Layer 3 of a small transformer language model trained on English Wikipedia (8 layers, counted from 0, width 128). Numbers have three digits each and are written without spaces.
A neuron's activation on a vector x is GELU(weights . x), where the dot is the dot product.

Input weights of the MLP neurons that the questions are about. A number n stands for (n - 500) times 0.00086.
n5: 496590559511179644430600539465648695357539310506683432427699732443496551592621472531716418589751606484455641662390496489655801552458515508430413633311289429537414515259568441527568516361515363607664408409549496492420393264474295431353574623586444606492456541553444543785678603571402391701490458538504602569437594573424062496289397332428276415368583530419441672630364761519512387373157
n39: 638593521329353251688264658537601826666352600733556543445449688422605515179604311378457478392500418585394736541558467450428504504457442398371406589571530663323750563379621601361610530352555575470504531500523583308508202339547496408310759591453569486527458760412473349456500553536589500380403620428536447508647514441496437433632464559523449317493628619395586479298247444573185418361563
n40: 605590512530449481626513327448542507530600544500448435395595535341536582570657454584779452329675520542521692500431516584494500589597614500555676571383484349479418537412484649614362570347573666670354380513647500430385461551357438500522658595537550626580255651406520119379664477348629509539500449409510495476592431350586325371398667460507476525516555688375199379627470487532426468541469
n52: 460432496500244500323324591344238458779602372466463445702114606479608363576352542333445569360471595451600467467552344618814436269687428442317396250364656208439457376547600685520684420375404508388689519564441575246504667561350610460536643621307242536441345439608665589702384667588570571574467520493404670496404550573487282733302616489740676371435492690564500567778534575548644467431205
n66: 474370493567466292396399634534447485523519764419319460444541387631423281566582573406625504473546828504632630715485633533599544529364600631406529542580671423552624594577732572429272535174682244569426324500496535249574581560376358541551368546401132548645360412438473474586631473257405588439462533363560535559381306504391344417373863627648431642542638485607629416536389496507825409493592
n70: 500635601125614555208597696397071407456441364723563508559554685342444339435623733571511524381353440319383444596635627310531678375535508444610427528316305520500475541307585627348601435367725536596736572473664480643453544445569606751458539601447414581467561386543390626664597383453567557336402566441454503331504482672480341603562333374708128324496448554591500664511325765589619520520550
n77: 740769551421266348340263679428541771427508850573517597596248734156649633639470641450553370448610492500692513594603601609557348532381496238521414698275301243384363368306461517426539599509719424491487320647622645417609697339407392433256479586508622323618647420492839538496568736455580346253508326519603643211688563500318462609471479381526439359593487447500369524528481662665500437525254
n83: 504719422366118594409388439259524392351594727491470533545467747642401504403516573594520474441455561650580208446603458475343360676551544554556500466378447646608353428400450504622319701468700337680450371485645645329541684408489492191515432692522473478570365376404900302582477535484391674530482422490668691571623374608539477451600659447477466437436443540394568326478614657463504704400204
n90: 447600524465256412368474462479441619343537652614596556768549612343466712633612530562667363487768618575619441750398513612565471524455594627380423513231236279637193448227313446492802397298598240555551268557543365638662682208605652455669600534255418663586791407545504541685737419380404560458441557463713549413449372529251487396188337379530291455321618399461454556632446458447535358636589
n95: 672476509547467407737520370308654608513754610519563551569578467389423618435514507540822404370653520414549540624277659637426539535642435537549461543430663527546441465532655533604399289319477490564299432558644329462471446409564475395436510722471493368599568570350712484333651517249444640503420588383673539486406361271633523526438574445333545556599513410327467605614354463555483530474447
n99: 521464572304390624473544569556278688695589327521474537483274508598582647351681652283481747704539728479495302621575538553483575374737383417491720231483440226278707589485326389337522377294739715448583448409721647187445583514270518276339696630558266442725286400415716411433305382363560796629497542526773572678639492521324346377550696526496516610385457616460594557606563271400447436382129
n119: 530384618511451188560223500725298566817690563620546419598089561496423384257646725367429610701473347477702588566422531467463373529385422376549422569604481582363761605483543401493492711304567596330703422596318581484578310536595680673504610667500425444433574447566445515613206415443355467619492410446532610667659475575500282485556388560418389444523411504452328507649455423396512664207415
n123: 639628592560255581511375493649606628473534444573493611540540651380421335729465425641642429395585480419521527503375480614441414435546543362463411405480595376618305410551700649599579531592510432380438479493542397661537679396542764503568527558415538582500590539454479339420538379258716630265378414512737549493507195550357541564227348330542555417395664336295561497529522596619535432600568
n145: 584654596332326398487566358253685578487564602592589381694579398295660716474566561390690432734727702428536556362529389758430671647508662378508421530354256222283321306131770474425730308348383414565623445595597392403800279066496514378348334409578584629465719509601614631614543417527402451595571295508459630394435564361487402462416742391439597399445358508402620656398426656450619538336265
n168: 633593646585520480611670505520587680469510349654365592515298645226597372221256663395549660698717303615654480418800435471861441452666456203590788586368273418734283128291346369451444686579613323622619389456667541521794382393485155351180705597456552181458794655418801744520597541269570505612635283491463577176505509257448389745228564465505307351465393622343203331519329826539510611306111
n169: 691424617376590566823449533359236399366644599705285436602171438140605462406607302348478517573454617372623596525500409691669451496472407416496657413383620601693687516504517583545357882231699687504704415604620643500339454570221735520596343647588265339457496702511581426349471314367475552337530565496496525177462153573824529541471366544504489447579550576414425476623405366682423575455417
n189: 532391598433493392681581641461535698176404370482783524532574393237467646404511628514676654753511424407424395660363532493531654569601300394579563554279281555477692463345427407419303456613644749369478426490671507326616285298573692454403750551500504437552518492262733500411394548473604514562469514567572518444620617458356374546507584538677487489547533469343644596572592456479485604450241
n210: 536513423526459568720342592627431792555401349605382351549602459676326146514430565608621491744418500622174308652792609639311744509526473842121526509678491546635185573328458605576357681376549445445682593474815137420642329442666568419539667500504303672552574654228191360478399509461527609514300487420727535486611369603491227432080500528673599473391523478225409339695512477411298482563543
n211: 481500548600300555504322281437256496685390426621275496547322531384576328528459701465599658373611556354329361756612563405569392262342573504579635508456555444446367342497488504527351407728341436280739368374410540226526665651553335629599838375367390342639439651536439429555267601517540504699542721465315691516412541570626528465387496385561547574441488557657500398923417520701545322551269
n222: 745654447528594542324706542538599783411515669506443248541470477210600292313516496432574572441439462409560523442444610482393593435721289411632522557649542411199688532440515420638689457377656637381391385404472634492545384359350443459365534566595543212465453464559625361507654423508549493450467303349512648654542489287457401848631500393547199362530584559468443638500409515645425796275367
n230: 439439417570461381304514384496409405563975445537412530662513711671321397282596307535815663413624562210551362518617597508637625373676500635636702482380562397547551550484423380764369600514760700737405423299509572591624585411113453474376711743466368500367228702299464474557666514396540704683450487422486500693509521470727598729365759481491274487306554427159274411530516621699313672260420
n262: 572496500581265599609372500539635742531496366578547459253289538527409718478340325487542577790414747247705452513538379777446660574747601417354467466361466360650455582394518659184482535319441418836456248404638583553630491432471546237459269697330589303522729495453637624644229627266522537378609445489372540366491528135336310633428378655673539534152791446419388471553472478609562431572737
n263: 659504610470442207785311773631256279514715771694329678625376410651623294593640436321560478383450500617362550642522432517714355246798350495621491401400608417514434389520436446504234851296659550774639510618453596668510376490478790491530213665726351531481306715250621285473248500230694517541431292432831450387743311416686532469416421476672389273486637500284572284328529573487505568438490
n293: 492339702465274603670670701678473639580442285452322364606488574535546651351692609290662636483359771537487483815431417428464634275492504407380419334521616462662509618515521678362639687683346642521717563440423425419491420496249518398420751534484444444641322698605295516541529648606666440634561423383425661612243531655474463446174411409521092304504755564465554413555527165346449326463561
n311: 395695496574397558583767396177791314345516530582298560520719504422295819415462391397533442637350754422618358496363848647352451295484641416414685566383421420285339465394500430366593581565455446802700428332393492543670513430289553545576344412464662625466466272511381344831513433275475631592652208467443580534374465369253687739451431423653443586322554384388421560425587642573680471476526
n315: 391542706492557492700348346492504631257315676555311416394557344452291567356560684668386446628670571636723583362444508896392669606440524366414360442238632416478578312303529533439286538244395612617449506728710496564665571517325655488588475542365521267479382526444530549484337584491558564579315427216869619504802465561470347442346516624772602610525383452453512500717496304548577380292732
n337: 430566395619299289492345761615375711597342434490500611500500445508242661394570670488578560529420508476673492928449619542492403420562337468357601464552321480559358542342374360133447639429594656399475527754607431619470245508561500488569353464600779453648647563489447393461100549262528481809673504447475416562637585673217540651453632535537612657421480577342460355572555641523307611504302
n345: 661599426332514543466511475425380241446390556574318455337482411328341671555670387521443471659557518561375522496675586541455696175490367613151514600536496729689481497547522557489442548616581331529518530531463264452570376492503508800669664431324419388437731697435415578553540474458475486727529693431557536344315323588625529557412360465500454317389590462429586421579480627713282654387530
n373: 768660504496448592386434565536269541484560329686360612468476344374553149636292496540493676492367456656700298484641379500481370396383512381548516436516448394632221088521549496587684661753315476504587448387537459566600455521682539488035420471496554531500459317580728580409557676285677581451419409379538707270455519674512633520354445429529339413592662352122448461577496533555587540698428
n407: 436519531404541680625198500418411638342541398514206642520729789727434380382428758374832378407710442382296434600776672311659620441508624671398516668517467529435427484272725389532421701393552397384563522587487351352589712539252281589449586458563369512555273609541395500532691571596631539413325456345443559330608584653610656488444536496702567399533430480265627755441462699636216463363500
n454: 480478363516469587408561532601459692465493514465545198582493358402546511586557433452460712475451633310673423715357545573483463503456354504555595389514577291529588586494614371517365386653548633250507474473745641410568256588631791414480573383604428527335568585569514452383147415519469550637449377463507703467553432558482455639657833454804548497549591588496545540397401479568558594356257
n507: 507578590321482302597474470555468470407482622439416387728626387542648429515648776533490650606607489453252544608310812817326640451611332470412407192585548295434519503542496684478545399431471463474556458589686619451425370457574677486518704522285364661538384745453383478294489534606441260544539730490648584523347404637579338390511346545402614388555400425592636391609355582600481331417399

Each question shows a token from some text and the vector x that enters the MLP there. A number n stands for (n - 500) times 0.023.

" ": 488524519500485509468516522520479492506453492431494482492498494485505503489483507560438490504460486494548523484527420444491499543378537499523486535510493571518534530649520493465486489502509503458546502483421520493495505532502494561547469509541536497491469469577478535485508487503497438443499511523476296511501495543548480469522480472475468444501492456536516529414500519445477493532550
The neuron with the highest activation: n70

" season": 510489393574511577503476492546553524528475424360503517454531516473531520493475486558478491503485524457568534520496416488527495618476514505447464554530538513560487565592543485522506524523501491496505501474560495549515451467477500466477477460561501462505523604508494486493470481509544499501500496531465103487508534497562420510471492482493535569520503443508471471434519545446484478558507
The neuron with the highest activation: n262

" R": 471530494519528523425543473466525495459443496229535490490487458530443514476522538462459486528459443505508556458476425490512534553480514501476452492496489482469478509613537464487530488500442483501528501484470461482576533475515513504511457466562478511475498454549485498542509472624460468509500487578478305528550516542536532494462522486532533532569499433598537533465510510484512486521538
The most active neuron and its activation: n145, at about 0.37

" was": 496507508526450530468539442551504539524524472452513491485490488542527492497441492504444505519516505479541524515496455466524488514491459494502497483535522473468512537566514419513513486448525516492517502495518540464504478491490530486455490475532506535521454504527456491467563487513518490512498553535522123543542476521510500439484497481493501489554518405503530562478532496464483406549494
The neuron with the highest activation: n99

");": 517523508520524450532519467521470428490498553486504487503500444552485460517517472543421472474498473530467525488510467510487485555498488497490469557516486503492516470607504495519507509496458544490498502548536525516483461443496462522485493460552531495498506458537482506469525500472513478466499514512539145529532552506476559520491490493464517496602515487542471503417511485489485472534480
The most active neuron and its activation: n263, at about 0.74

" |": 475488492522492489494486511492514482491490513470529500513501479498521499499481497499434467487506494481502523488479443498501486495508491492503483494523528513507488533652486490481535489503455523506516501479469516505530502527528515489507492462504642488499498536538494503491516471507533499499499511552496034519472532492512525462524455494522531515523491476500508520475503519505515457514512
The neuron with the highest activation: n39

" Sh": 469515510524533517502527491459493475432358528295489478463494425465474519500533495521464507490435469502482541473485494444502556466480484498481527456563534598507512549546473577483534497538569504497482502497439485476526497513507450498586491468509491474479527515535524516491524498647451486540499540543465350537524592515510508506543466465512538485511479431571529470412507508521497469500544
The neuron with the highest activation: n345

"era": 473504460522529479503532506479574460480503559298489534512515426454510532530534504509504481481524464514518578497466498508489482557481515507514462550491533489501462488694501507518488455492439544486392501512475494508567545519499521512519467466488564473492510498516520476462535419503547479486499525509515157507526512490526488457488519487523544507580488430466502515473522513511479460562588
The three highest activations, in order: n95, n40, n123

"ir": 449494494620512476474540414489553503440466480252480519501514437553480525499522462563468438489504479499571577544432415480464447567456567525571530539483517448458542475613471488494506466473553503501369501503510497505487548500489528484562539518470519548539478485515499505502518472577480513487499488580557296504575540505514497457518512476552587569481500448494489507528494514559443434509550
The two highest activations, in order: n315, n40

".": 475501500572462539569482503460487492495513489451527496477491458475519469507456496452426476467481515482545540508454473536491431541485510501456493512482545505493530530734536510516503507476538525484526502508518529497445520514494506497528503500525520474433510507543463527450482445482502455513499522609484166476488512511501501501493499478480548530554503454507477500529509481514514475544487
The most active neuron and its activation: n169, at about 2.5

"st": 521470470552498518467499487516523516473428464327502523497476479487503523564519498586454439512491413459496541515468556495500515482506532512473530517527476556569463550594526420557471500535408475490462501517454493584476537461486488537574556512437548472452550577521477616513549467512505521490499511559465174511445503517409472526470516465469566473559486455486485509469511509548523478529464
The three highest activations, in order: n345, n123, n337

" of": 524482418586524508547459512485524526464465545453498500543495509436481499510465508568461498528469511544520494530474423454511463569474488556489502566482530569530460532617483484532494532543537474510513501499475443458548466407583520508559486536538517514482560499504489542471531465488478515499499503589514085502489477531447549483476477457502509466510500381536493504504526491448497492502531
The neuron with the highest activation: n90

" Haw": 486499402587530573486503546471520511459481530324538495490465460439481459501442499568457514465471387466563510504495470427540339567508507478596476501549558542457508569602505455523477453539558470503470501468515500470484489508497509479507471498543521420478497484509602487497432499551469556515499505511514285447536508515554518538550542457531597528527515432562490550443497496515523536576537
The three highest activations, in order: n454, n222, n83

"c": 444503491539530540505519519461523461500515447286551496539511519415490528511535473520488526484475469494510588518456499482484474500468544521512483516445500471487522517572529488481484482513494530510457502524485578496483519499514468494539485509473521489504465478526482534474486477589509493470498520548499322474506572511536499476508479470488551546489445437589506498497487567563464406455505
The neuron with the highest activation: n507

"m": 492490546506523536483541428483534522422505439263544479525528489435522500500514513521533514449518407519464588502431520518505513556474521509545486488496472499489521517665519451481491464505408481512439501513569514507505510488570483506504532467512530493469495401528447597486497490547510470533499490506491238514485553520509481519511490477475532485505486462578524546462507527523506428528468
The three highest activations, in order: n507, n5, n189

"7": 498511482492537482473508538498481478487440472318516523496542478462535526505475509491491513514512438482463537508486470437533447454473584510541521558455504562543507484609496434501482486528431499492488501524429528509556515521481455545555493455516527481462485508541490534525532486499581488504498502519416154502465474500529534499518524460519522525536490458513484520446505515536495467558551
The two highest activations, in order: n407, n345

" Silver": 481498437540473485480525513466535518483475531344539507467539496531472509501426533549468492519499418483475518474502383433506564475508514502554480562549485642528552507594493479511469473556507512503416501549479446565561496527528425520582502497484573456457488464508527540542523486477516444541499504569404156519486511496475491456451509469486540487505531489567499522459523556433512607501522
The most active neuron and its activation: n345, at about 0.42

"oz": 465528390535482569531555528510546529544482459283526524509510487520505523500450470539502539455448510505500567477393470448491470479519470447580505517516542564531552509635532487515513432483426532487394502495502544533514489502539476509430445487499527478477531461500528506522464513542534527449498519542425321501471472509471479501511498469470529474573526392523529538437530483470512520594530
The two highest activations, in order: n95, n123

".\n\n": 501444430528539546514498455528479524497480460478516497464474482510478500473444508454414508509475486505555509531456440507492492530455476499476508539501522514491514478666536466521527522488546530486512501546529521516509481494487501506517468491523461506463520527572462519469497484474509477546500503669408170479491457500510548463492493512451542518568517429539478529529508503474528516460488
The three highest activations, in order: n169, n119, n337

"==": 500446472491520532481509522514514549534470448495567523477489448521497505526434514467453473535465496488484507496435443508449400493504550505605523562483519449479464590562522507467555477447510514504518501513474508491551501437428461499541509574526492478491505530553514553432494473451531457538500538724506215515544526482465499435539500480482570523555493364545463499465469468400515491484537
The neuron with the highest activation: n99

" Los": 502509554565495530421523531490536504525444575307510497484486471494440505523439502527474438490495467501558416482455424481489486554505504500585505550538495498498469479559500488514490473454575506506413501473436494476536499490496512490505457510524573468562507559523546482458454468518542476464499493637512224481583600507471499481503515454567542576523482459556539490462535523470503484519564
The three highest activations, in order: n337, n77, n189

"vin": 463477438583519466436512509457539522503559504305496499541512523512462518541484491534478519490483388477475545515482443459494454527476529524529515539474500495500556526646482495529514468508550556481407501491526550530458523462478508508570495486499557478511477456521486468486580457499471472505498484553457203477536577508485539487512510476464543558594478503516454528483498568511463523535526
The most active neuron and its activation: n230, at about 0.63

"–": 494523459476493574444515489526491494467484481395525487467503486463508491563486477554430421457440510503576527533452437476491475559462551505577507540521516499534434547686535484534523497527510477448526501466535467568450516486475479511514488497541530469476479545566505534513471508494455483470499465573465273469479494547466508490502504466471562511565499491482486475413503452499544515528489
The neuron with the highest activation: n123

" Women": 528461484493493500464517513505558550523446518342575498509524446459498565533494494549523489525510468464566529498434451522506515612525510499511517573497477519467431585550529484460478446457397483507430501485441485485545458484536516501485482484548538526492551493532479534477501551510509442546500498624382134504472525497512448515543528475450505448579496491538506512397553492452509505529517
The most active neuron and its activation: n145, at about 2.3

" Africa": 513515437502493523490505576501550452499480518336551514487546447494520548480483493514493462490520392486584539496482370492526482533503551467585526566514500560494500528631512511509477461455416510495405501478535523534509496513541518527517458447480568502483568482527473530507497497480521450508499518539425129475498517495542484487481514474436566486496516474485491548460495518453525483532479
The neuron with the highest activation: n337

"0": 489512490475542496488526547513426460517416472350504517511548507467489484504423495535496499496482486481482513501517425423505532481474599507596477486447502544504505560570505495490465473527520527478468501524473542537545490471491493525514500485545524507450466381535424558530552489503615455466498528494446203556506497511531520477532510472517483502543484439595510534458488524493489454521519
The neuron with the highest activation: n70

" a": 467481467527466522488543462486487488510466512439535496518500521506533514467484536432447492497501520496495465536490412463507573521474525495470464509523491500551534527522479473450508463460504511497532502537576517529528497549523494502493489444479489488515526463514451565495587478520498505482499512574512098525545508515501520449487487473497517504508475443522527516467530505475489477620484
The two highest activations, in order: n90, n70

"ipe": 505505457615468522453554581487520522494451522349510494455533540544455513491499470564513511476484478507456489456479381444475489542504476508597536563556528534531493566551476562558519478494491518463400502462487493465537514456557435512557459506558564488511524545514479430483526441502515487508498457563492253510509542516517453486481481460466545505536531460504518492429556514485462497471565
The three highest activations, in order: n40, n123, n222

" the": 483485481573493491473513501509474515503477520475509506508498498481491514482467542522468529509498482497513506547474485469498496532458536505542492511526509527561506533546501517470496495457483495507525502495536501560494460465505516502535485487462515511533513401516426537483536472507458482495499515591498045503517515512465495461483473458485533443520513461560515512513538503455506490593541
The most active neuron and its activation: n90, at about 1.2

"99": 497513490550533470513518491507507501509485476373500508474549479538518464457479513515499483461466473493485524489454503411472435504483615498509478546530545538451510531625530524477492472495474504512480502504541506489492472520509465553494469491515516466485448389543462493470502489482532494481499505487460250518466527501533520497577513479406560557504521469603482501466500498487502487566533
The neuron with the highest activation: n66

"85": 493510485560486530479500480482541493487489494326504509465546526553500485459477540497507453461474470498485495462482461403499432534478586507520464511545542509455530506695518516482492464523461505523450501484500522478495492570537472514516489474536517466441483442542485512488539445459545489521499488519488183515465542502516531514529512490453571602525536473544480503461470517502495554550543
The neuron with the highest activation: n66

" Chen": 500525544509465507474561490480508549480434518311501512457552510557515499430472511576503491507501406490534484434476406427462455537514503442554541513551509577567548559589452472483478472540488552500405501426481555467505538531545512481479514481520582501481468443522505534477553519555520434523499481564430270543540470500469514478548478472420548429572525535492537469498497523450503538471490
The neuron with the highest activation: n83

" D": 466461558512492488511480450477427484485454490274560485494510509500490528452523521528455451513481455474481572484519361475514553550494543452426492482497443542536528533552527494498519473496432527461549501483490459564512508588483446524559497500460502503507475454534500544515541504646513486492499535562422320509529534527487540460481499489488510486524497509607548503412470528417494488482586
The neuron with the highest activation: n293

" Univers": 521508475479540537445509531481519551514457505296511501472458531474519535505498525600476422476539434530506530485484449523489410606435542485552518524504448557548463486514523532546512491519462500487425501534492506524465495489513455499475507474503528467557511527525557459431486477537525476412499482592513266492535577501461470455478506461512587540566495540598529515401491550462521460492499
The most active neuron and its activation: n77, at about 2.1

"f": 473471510500524543445497434519480524465434445248559487524513585518509498522541494525496444433467450491504539619462501475487554553499543535509505490448488516503482525611506431536524483460566493492468501488482543539453519485486416534543532521497517516459497468539471556521547467566515464498499531596445272526502552544512475520514490478493488475516452445555502542461471542524495432506421
The three highest activations, in order: n5, n70, n407

" USA": 503522458480494507417488519483520501497480473356529490496531445550503541483513515540489493537461460458603549506470334483496462563533540488491500550480533471519490533623483495506501496498420506515476501428524546527552521476477519496544447469511577496486501485534531513506493524492534455493499528537373131484507491497553490512483510488430599508577533503499466478467536489450516521492543
The neuron with the highest activation: n262

" leg": 457505380607503624472461437515534518498398392313568513454535497461510528495480517569451446478492479479503542497463510561471488676469486547495460500501526550501497581527494517487513508435439501456497501515497522531566485570582493526533525477529459454532487565513466461530499504537526478457501527568541241496502534521545448472470477480530580612448483462531472495445479578516520504522422
The most active neuron and its activation: n210, at about 1

" (": 516512494529467558532504500515502452505416461417509498492491503507523485530480497486418500516475480483484472507513426486500481500492478492507458478541525494514479481705515490469499532482458479451534502529515540457543505485527543480502468445541533498511489503560549518487524486517487496483499514627530269471449516508490585431518511480446539489502501481467562528407520518458481443542471
The most active neuron and its activation: n373, at about 0.47

"T": 486468463542618535491530524506462528493451461258493483500529437510490531522450504530489523533477511476467497547465371515469524448500546570507537544515503517535505548639466502527509498504448546512520501453428455498443506491471468513558519554524469494511493524530446554502453485578503457560499539591431238588466571502449469502453477479511512489530511452518500468488508485414483538509536
The neuron with the highest activation: n293

",": 490517481512457481492489504497469469485525476486489524476490450509545490494481490492457500493468538489484534484464380457533454493497501494523497548527522539530466498719536497542517474512503529476517502492544523500510494543499459500559489464504528469478480473524500474493506498502518507472499528568473123503493552516505516476498498464478560447527510463507537498441502534533523425530479
The neuron with the highest activation: n263